Layer 4 of a small transformer language model trained on English Wikipedia (16 layers, counted from 0, width 96).
A neuron's activation on a vector x is SiLU(gate . x) times (in . x), where the dot is the dot product.
The model reads these tokens: "s" " by" " former" " Canadian" " Liberal" " Member" " of" " Parliament" " Carol" "yn" " Par" "r" "ish" "," " and" " historian" " Dr" " Jack"

The vector x that enters this layer's MLP at each token. A number n stands for (n - 500) times 0.0029.
0 "s": 275 708 577 377 692 312 471 308 696 436 437 263 587 525 348 409 37 556 515 609 285 445 396 493 634 363 420 352 278 484 543 547 573 529 501 388 575 572 645 456 530 507 572 470 560 401 760 288 537 121 626 762 72 363 564 455 497 567 518 739 566 568 782 346 497 421 705 606 613 510 240 467 674 636 445 486 353 363 343 321 951 330 463 622 558 471 508 623 352 762 245 381 517 530 688 425
1 " by": 308 709 564 541 721 351 490 386 502 593 372 503 548 523 681 688 521 568 470 398 438 290 460 346 559 393 643 374 384 513 589 866 597 421 854 626 387 440 302 615 540 632 574 578 440 452 703 443 837 84 767 392 344 293 677 730 536 628 442 550 732 475 674 486 582 539 570 619 552 622 330 569 581 706 613 511 564 605 402 289 826 307 533 654 404 645 624 347 415 715 444 475 392 513 612 299
2 " former": 246 880 520 264 567 268 510 611 473 510 327 410 584 357 791 649 437 669 393 318 549 357 363 453 449 301 669 560 592 501 348 713 569 541 667 498 419 678 465 781 379 652 551 532 569 535 620 298 730 58 454 579 373 465 456 354 670 646 579 262 832 388 482 381 447 519 436 529 661 436 378 742 624 707 482 361 536 648 519 390 608 538 443 658 439 577 654 405 475 635 561 583 496 356 447 425
3 " Canadian": 518 591 299 241 353 156 454 533 414 444 436 493 352 257 794 519 290 755 377 498 512 584 356 598 424 458 801 535 485 414 564 635 335 616 595 426 639 983 419 681 426 619 406 464 500 613 489 457 589 164 459 722 274 426 529 249 681 571 523 276 505 559 454 503 488 496 787 411 392 575 402 453 533 714 459 429 508 591 557 393 665 357 407 618 586 558 558 80 611 676 627 298 763 370 426 602
4 " Liberal": 663 577 413 233 309 75 355 629 515 322 416 542 702 300 721 467 105 837 156 422 521 449 311 557 271 600 682 640 544 470 527 689 399 594 585 546 500 667 565 669 607 589 510 531 437 658 267 405 757 266 436 428 169 507 521 462 581 589 519 447 721 694 569 602 427 418 770 531 424 637 477 460 591 571 574 485 586 606 571 543 497 301 335 714 538 534 456 289 585 585 500 356 794 543 419 342
5 " Member": 662 790 486 191 383 387 525 956 454 366 611 306 516 270 648 518 261 552 320 421 438 348 217 465 276 773 604 458 464 439 470 495 618 590 722 620 507 579 657 693 500 606 421 635 559 630 179 148 842 391 532 379 391 620 379 561 694 553 508 476 807 536 661 567 502 444 870 589 393 417 283 559 498 578 761 538 668 742 692 414 390 442 384 638 312 396 436 274 410 525 396 364 646 549 678 465
6 " of": 428 649 554 555 531 402 592 530 591 453 475 405 470 685 678 713 514 754 327 598 362 268 514 538 376 556 631 471 169 460 477 486 376 375 642 561 351 923 306 639 599 673 573 411 531 612 363 651 806 168 575 456 546 353 504 522 676 718 369 155 756 356 457 460 649 556 408 478 562 537 483 775 686 764 616 618 485 511 442 300 468 602 641 547 367 428 357 235 419 756 448 381 614 608 529 427
7 " Parliament": 641 664 447 241 333 292 439 753 439 168 453 680 516 262 626 484 296 721 475 380 380 483 356 97 267 574 565 403 518 569 457 595 633 458 641 617 544 570 472 724 633 513 304 436 688 579 420 546 644 391 674 599 220 513 359 557 477 527 366 208 735 583 765 631 683 266 792 609 407 555 479 685 556 678 268 336 549 597 472 315 344 432 328 845 475 569 356 254 539 576 443 385 740 469 799 344
8 " Carol": 562 624 646 173 466 304 541 396 437 207 481 473 520 433 634 699 463 518 385 565 471 174 121 405 419 551 859 628 483 613 435 513 525 586 545 644 668 565 547 856 577 371 156 554 444 627 525 353 662 399 598 724 410 552 306 160 632 473 400 315 726 677 631 517 196 436 468 637 583 525 328 334 173 564 573 465 599 559 676 343 636 647 585 667 493 390 338 247 510 634 362 343 662 457 722 541
9 "yn": 520 735 634 557 579 405 280 633 443 541 328 306 509 393 569 274 724 616 441 381 272 412 507 506 316 726 657 505 375 540 554 611 180 408 637 548 448 759 560 585 614 448 503 626 468 693 488 403 739 404 648 623 321 594 492 514 567 269 429 349 548 528 467 558 288 421 520 634 366 797 468 167 682 753 305 951 520 417 841 413 737 521 545 515 451 382 332 130 518 541 375 283 521 497 530 449
10 " Par": 876 382 609 432 560 413 379 613 593 539 481 685 421 443 791 344 321 700 674 296 523 641 377 801 432 615 408 506 627 529 469 524 480 583 396 608 556 594 478 840 457 622 259 412 419 604 303 375 634 387 582 512 364 632 358 613 692 387 474 119 553 537 792 567 110 537 487 583 461 454 328 497 544 751 711 464 445 474 774 267 418 393 487 621 394 245 159 257 365 497 372 392 635 587 778 436
11 "r": 745 546 727 782 475 356 192 600 364 521 594 673 598 455 520 331 361 508 615 672 302 343 304 545 529 494 428 421 214 617 476 223 342 464 628 696 511 574 216 517 614 465 347 426 442 689 389 241 307 614 625 429 586 545 445 454 652 514 390 181 642 624 457 357 338 727 325 485 588 437 502 417 633 823 597 567 575 324 686 378 490 523 507 825 472 275 193 405 594 678 227 527 602 721 740 605
12 "ish": 475 763 544 580 608 249 320 643 275 478 415 239 400 391 377 502 352 641 489 406 553 505 438 564 180 308 675 552 394 566 620 412 255 484 400 659 769 889 339 705 616 517 395 368 511 482 446 492 537 449 536 500 442 509 567 414 493 496 618 456 597 703 537 406 363 479 547 621 396 813 426 603 752 710 365 626 388 580 495 230 806 706 481 616 459 347 485 110 541 739 201 239 723 499 600 155
13 ",": 401 551 528 470 449 393 551 437 448 578 773 529 559 461 544 569 642 732 214 375 496 475 282 615 451 250 827 324 304 427 414 558 590 263 932 499 633 822 574 468 573 551 500 506 388 507 555 458 725 169 341 561 332 523 559 512 744 721 406 525 571 557 733 365 525 674 603 686 613 509 491 672 574 712 439 318 589 469 678 488 860 461 704 402 384 650 503 622 264 540 298 393 380 561 502 445
14 " and": 338 747 534 353 529 398 380 529 336 634 500 712 579 474 589 595 652 397 470 466 290 531 511 623 500 452 488 414 314 417 542 580 423 294 816 569 674 452 477 531 784 565 645 552 427 451 658 637 587 81 434 585 141 354 511 534 845 957 390 482 696 427 964 532 487 509 540 395 552 531 559 461 522 690 240 503 464 532 504 169 702 692 517 563 544 678 434 587 392 500 582 498 493 408 507 439
15 " historian": 596 718 569 43 252 226 351 613 349 691 356 441 555 406 611 317 474 471 526 530 314 359 245 368 542 503 664 396 451 470 500 727 642 464 821 696 697 439 508 732 466 521 834 810 449 632 540 476 862 258 360 577 376 398 342 507 777 533 474 326 762 651 532 325 485 461 683 484 612 505 365 473 375 623 435 668 671 491 430 182 462 457 463 667 472 747 670 441 600 589 342 280 574 415 498 297
16 " Dr": 674 519 584 343 644 321 325 463 468 762 521 629 649 456 685 594 540 631 649 382 327 381 290 401 533 718 406 507 281 264 441 406 516 554 553 658 328 451 559 677 585 643 620 413 446 667 483 270 634 299 375 527 518 638 656 442 840 494 427 183 572 576 663 525 61 365 511 508 380 262 452 353 492 616 632 526 666 564 549 253 378 538 547 821 419 486 266 279 478 747 367 459 582 502 653 389
17 " Jack": 597 360 638 258 584 254 488 474 397 616 474 503 602 307 568 729 594 642 281 533 375 201 599 567 381 502 763 479 323 461 524 501 321 560 656 354 442 490 660 819 649 371 277 463 506 668 588 382 486 265 352 732 584 514 447 196 593 393 425 269 610 697 444 559 230 333 542 496 545 398 368 291 438 470 236 548 432 404 870 636 826 731 541 647 660 321 600 238 366 648 376 410 470 634 654 294

Each question shows the input weights of one neuron of the MLP. A number n stands for (n - 500) times 0.0014.

n380 gate: 494 548 227 607 450 494 580 635 389 506 611 393 553 614 326 428 623 558 450 267 531 379 485 361 540 644 416 591 535 705 556 577 451 509 553 275 485 323 309 548 584 453 661 488 488 487 548 538 633 634 557 472 506 595 481 401 451 432 559 445 423 289 674 347 619 478 450 616 468 539 569 562 429 466 462 481 612 366 645 623 530 518 478 679 412 593 494 503 598 481 332 353 731 543 478 396
n380 in: 372 494 515 402 595 503 321 558 469 460 735 550 480 610 480 415 494 639 437 517 529 424 449 517 492 500 409 497 413 590 641 445 559 489 634 491 478 514 344 550 497 418 338 489 522 700 535 535 535 634 404 602 489 424 509 518 477 538 624 300 444 514 471 440 721 600 369 440 488 406 566 591 605 449 361 472 480 553 664 663 442 472 273 518 547 547 419 451 531 747 549 303 529 450 619 684
It fires most on token 7 " Parliament"

n378 gate: 463 581 540 378 613 539 562 520 536 480 396 445 315 428 769 528 547 602 461 986 440 397 303 462 381 483 539 598 567 336 459 556 471 295 542 694 424 451 459 324 428 500 460 500 497 574 547 387 530 487 462 510 617 416 530 638 400 544 552 449 413 659 250 490 484 444 389 381 348 440 450 543 604 545 573 539 280 724 308 452 478 416 567 517 551 446 408 602 574 477 632 641 526 494 540 477
n378 in: 379 542 467 556 600 474 451 597 511 579 335 468 512 654 302 534 604 316 474 320 591 571 328 427 454 647 471 319 378 577 515 609 577 662 535 474 522 575 472 569 439 419 576 540 585 350 485 591 541 445 584 656 388 592 426 354 511 379 549 620 560 538 692 427 585 386 619 564 602 559 577 526 445 591 385 526 663 531 691 548 725 497 417 442 651 511 468 550 523 503 383 424 401 491 396 406
It fires most on token 1 " by"

n357 gate: 542 621 686 553 414 547 389 292 552 524 626 576 461 435 479 525 667 518 441 339 384 554 709 685 526 655 412 650 401 601 559 579 584 529 485 497 531 394 497 732 421 255 562 489 529 372 631 312 622 515 440 392 532 584 575 563 503 561 418 424 413 384 365 645 503 476 471 596 533 449 494 538 491 538 494 512 450 503 488 625 583 477 725 451 474 591 556 779 471 447 500 491 509 477 650 542
n357 in: 535 579 593 549 471 597 358 471 486 604 361 386 483 497 445 547 728 476 526 417 540 576 398 627 508 638 517 723 526 461 503 729 649 526 474 282 550 383 589 636 238 494 494 330 480 644 524 373 538 537 500 404 472 511 549 614 396 586 404 373 461 474 520 543 517 566 340 514 471 456 500 471 520 522 445 503 437 503 408 672 555 486 715 434 458 525 391 598 387 368 533 534 437 525 706 474
It fires most on token 3 " Canadian"

n145 gate: 588 524 357 518 452 414 683 380 562 515 476 472 575 294 570 426 615 475 473 396 599 300 471 474 570 534 426 560 543 351 484 589 468 485 577 673 454 304 506 617 458 414 657 561 529 478 205 624 403 666 623 562 591 503 630 534 547 620 606 485 579 572 418 566 518 443 765 463 325 419 500 571 346 617 688 435 527 610 329 528 520 485 436 472 555 560 548 590 532 575 414 375 610 579 436 479
n145 in: 413 642 497 785 652 450 462 428 477 452 556 459 512 344 470 327 423 307 518 344 330 482 401 437 587 546 708 435 533 422 463 503 593 485 456 613 409 494 368 442 447 506 425 451 388 488 451 455 581 503 568 661 570 558 332 370 398 543 497 384 419 557 416 550 669 462 662 475 588 554 523 627 459 587 314 423 666 549 497 641 477 656 590 303 503 557 396 378 453 429 565 379 524 526 383 393
On which token does it fire most, and how strongly? 7 " Parliament", at about 0.18

n84 gate: 467 546 448 591 458 320 494 532 538 594 548 619 665 454 526 398 608 417 494 401 283 529 418 413 399 513 459 333 621 610 561 637 532 522 417 268 637 558 431 593 391 394 477 547 356 560 464 565 256 695 577 500 389 345 526 477 348 673 538 676 677 468 647 439 542 497 658 601 490 544 641 356 535 547 445 349 326 544 672 503 702 595 487 389 368 636 351 636 592 571 583 542 368 491 627 558
n84 in: 466 541 506 577 410 509 606 531 385 531 418 517 722 512 444 450 521 395 405 500 512 484 560 533 605 590 485 286 503 650 539 556 521 564 482 411 730 360 467 513 445 529 349 488 413 573 314 562 305 628 524 676 588 467 736 453 367 544 594 415 704 525 634 604 466 570 592 702 472 420 433 592 585 527 543 308 564 551 589 608 663 398 463 423 461 618 380 599 735 448 544 638 369 446 621 482
Its three highest activations, in order, are on tokens 6 " of", 16 " Dr", 15 " historian"

n301 gate: 639 614 520 449 511 676 406 444 442 480 458 539 463 532 341 599 538 468 425 341 458 526 580 362 432 641 528 497 372 566 568 503 662 639 397 592 495 570 522 471 584 417 396 481 650 529 503 534 514 483 543 566 373 646 682 480 483 535 431 609 615 514 517 483 399 343 411 457 632 438 531 561 688 530 489 486 623 418 576 477 716 530 716 558 388 449 309 455 486 475 650 366 545 462 477 677
n301 in: 695 436 538 615 347 517 364 549 424 376 597 423 549 519 384 596 602 574 775 392 465 532 503 489 663 464 582 509 535 480 644 384 658 568 506 546 409 511 517 479 608 619 613 405 397 515 494 433 419 417 506 526 463 523 564 494 565 340 409 347 685 376 631 546 477 509 557 478 506 533 271 360 520 567 532 375 615 430 434 509 641 461 439 449 455 500 589 439 528 382 516 586 286 489 497 748
On which two tokens does it fire most, strongest first? 16 " Dr", 11 "r"

n71 gate: 576 513 392 553 629 703 478 437 272 293 302 442 727 428 427 524 780 591 556 450 560 421 506 554 549 395 466 541 701 601 470 523 515 720 537 318 440 624 634 484 528 530 604 384 357 342 413 658 516 382 623 444 469 485 570 359 460 416 379 304 482 355 500 506 588 653 572 360 478 563 490 612 395 469 427 606 541 460 374 516 425 472 560 454 476 650 500 459 478 544 635 650 459 512 417 484
n71 in: 408 451 463 776 443 328 559 526 609 602 646 626 583 565 517 405 620 570 407 435 446 486 383 303 544 417 576 517 471 442 455 370 675 567 717 415 369 500 558 392 438 536 506 431 379 506 520 532 449 477 421 534 553 673 466 442 558 348 578 494 444 417 784 347 486 605 452 395 494 372 460 585 385 494 661 410 551 459 509 506 470 517 356 485 450 514 645 548 584 509 465 435 435 436 555 486
It fires most on token 12 "ish"

n164 gate: 541 494 377 544 562 614 534 500 439 587 583 426 531 358 660 435 512 442 664 316 494 550 396 542 718 325 650 451 525 476 665 480 363 543 586 361 354 352 581 229 325 497 572 500 346 535 497 541 541 546 580 512 589 482 487 437 403 362 476 350 555 313 469 618 509 620 358 506 592 458 425 593 540 600 534 232 512 395 568 458 416 591 509 587 419 393 394 444 491 407 536 265 596 334 362 512
n164 in: 453 628 373 404 566 576 503 582 401 363 516 470 571 466 404 513 526 441 609 581 484 503 511 492 391 452 422 527 411 415 603 465 473 384 446 533 563 649 526 615 376 483 379 405 511 506 576 613 495 535 432 473 363 321 450 394 495 663 465 562 361 410 522 291 497 372 467 396 556 450 536 364 328 271 563 508 611 537 377 610 516 617 503 477 442 565 522 549 537 462 445 693 283 481 643 560
On which token does it fire most, and how strongly? 4 " Liberal", at about 0.26

n356 gate: 582 616 526 688 647 387 337 536 490 562 618 611 620 577 487 497 438 470 568 356 402 723 468 309 333 280 426 448 247 421 544 455 808 567 461 387 625 497 484 383 558 400 503 428 491 447 304 448 523 529 602 465 602 443 503 375 287 563 420 440 500 493 684 452 542 581 532 485 533 419 401 326 430 351 611 423 455 695 588 490 456 614 451 433 544 637 481 451 506 468 466 494 226 668 572 565
n356 in: 516 450 497 339 391 638 433 404 464 652 558 378 509 373 472 618 367 669 497 472 630 200 545 738 515 748 451 562 591 687 506 493 479 457 586 546 361 439 419 595 577 641 593 491 656 487 560 562 432 472 340 668 530 567 622 692 642 446 600 548 518 516 444 546 488 432 669 615 370 509 601 635 402 470 469 475 488 401 509 490 479 588 509 696 422 521 621 503 412 444 538 442 694 464 437 345
It fires most on token 16 " Dr"

n205 gate: 610 503 435 628 564 521 431 509 473 409 446 441 573 541 564 506 503 676 488 581 540 672 437 529 349 649 563 503 482 565 357 639 512 668 605 591 468 350 456 425 620 468 500 638 308 391 540 329 479 491 477 365 581 536 488 345 455 553 551 375 467 451 617 297 588 579 488 517 394 520 400 588 335 515 604 325 576 359 372 626 658 580 565 566 831 323 616 530 384 555 578 491 337 479 500 509
n205 in: 391 399 500 407 322 643 378 642 659 563 666 409 605 686 624 443 621 593 539 503 494 494 376 459 538 582 559 599 479 576 525 733 559 515 569 428 549 586 326 485 673 398 446 459 582 469 432 558 310 577 549 536 577 538 506 393 285 243 465 398 562 503 597 434 533 503 542 460 389 327 694 413 488 591 634 393 515 465 569 575 604 471 464 547 386 506 443 575 397 683 345 434 464 400 482 581
On which token does it fire most, and how strongly? 11 "r", at about 0.12

n189 gate: 534 289 454 534 521 485 449 506 410 576 407 447 411 573 454 398 413 516 527 596 512 312 404 468 435 532 695 521 488 399 331 691 434 575 506 397 474 464 521 362 473 626 497 355 598 622 453 617 500 452 450 581 611 381 688 633 345 503 404 625 429 543 712 391 509 585 509 540 326 544 550 270 380 554 549 397 348 332 436 475 392 470 380 437 435 418 524 537 419 697 297 436 527 378 571 311
n189 in: 531 497 418 441 351 456 596 607 442 441 478 474 500 447 458 508 545 535 400 663 514 503 563 484 653 684 627 622 483 538 564 625 486 677 375 347 513 364 535 365 506 488 511 516 448 583 572 390 562 436 457 588 365 335 613 474 445 540 470 463 516 452 525 408 428 731 606 442 497 567 436 533 472 751 506 497 458 435 548 636 599 369 599 448 647 281 433 727 615 598 460 469 481 492 432 472
It fires most on token 0 "s"

n242 gate: 612 621 516 679 446 583 631 342 479 581 599 485 595 492 481 565 451 693 357 337 576 574 471 628 431 604 641 543 629 463 460 649 481 626 572 403 492 508 482 489 594 483 375 510 334 353 428 462 443 487 339 436 383 439 566 632 484 597 521 639 561 402 593 619 524 478 503 567 525 523 515 530 489 516 503 377 624 605 589 500 492 492 623 492 476 544 516 221 656 465 588 500 478 524 429 476
n242 in: 581 562 454 417 444 550 545 543 442 564 558 419 615 441 589 574 454 591 436 463 578 457 466 585 420 553 429 524 670 417 517 562 422 542 487 388 538 548 423 382 743 367 449 534 531 454 590 446 564 460 492 274 385 435 602 590 490 725 508 757 549 321 635 582 532 516 325 472 380 577 500 394 497 497 516 421 505 588 439 401 400 510 592 536 648 536 441 425 649 449 584 550 444 549 543 449
It fires most on token 4 " Liberal"

n240 gate: 429 444 571 555 506 655 545 537 395 555 500 669 503 608 293 453 544 620 570 521 595 398 629 594 533 462 246 747 599 575 564 328 455 603 439 509 521 624 541 519 445 649 592 435 607 264 487 698 583 427 529 576 431 503 546 600 509 667 298 635 491 617 528 503 430 357 360 416 481 541 490 521 418 449 639 536 491 580 368 646 612 575 500 462 580 685 537 374 470 265 526 607 573 533 407 479
n240 in: 527 334 483 517 460 467 467 523 536 703 349 601 560 735 517 494 522 418 543 530 617 366 304 570 354 562 448 606 375 772 618 281 402 668 345 464 474 513 417 527 414 556 260 423 539 217 377 547 684 477 468 759 526 379 503 368 503 442 474 442 419 693 456 437 560 536 470 626 531 481 729 549 474 474 493 434 374 365 507 696 513 422 591 718 458 621 523 547 438 583 440 417 341 358 487 527
On which two tokens does it fire most, strongest first? 5 " Member", 15 " historian"

n200 gate: 650 514 486 676 382 510 527 445 601 621 245 319 417 553 611 523 540 461 603 677 579 545 547 566 550 716 510 449 559 430 658 566 591 469 445 483 530 589 720 330 442 639 490 550 600 567 567 625 545 432 408 310 409 551 444 461 281 631 266 694 554 459 434 562 600 596 579 533 556 358 511 507 320 732 538 404 627 440 510 635 252 601 587 396 430 451 486 700 466 782 421 243 486 513 524 397
n200 in: 394 532 610 438 640 528 640 516 321 345 546 409 627 530 597 512 491 557 571 454 286 478 579 524 512 374 476 685 465 554 416 638 409 439 604 333 500 448 380 672 669 700 640 590 326 443 630 562 413 623 536 585 740 379 365 550 354 369 625 300 542 351 513 509 448 334 435 424 332 452 412 595 552 300 419 549 494 416 478 542 533 566 459 606 593 604 426 376 482 481 509 549 512 603 459 522
It fires most on token 6 " of"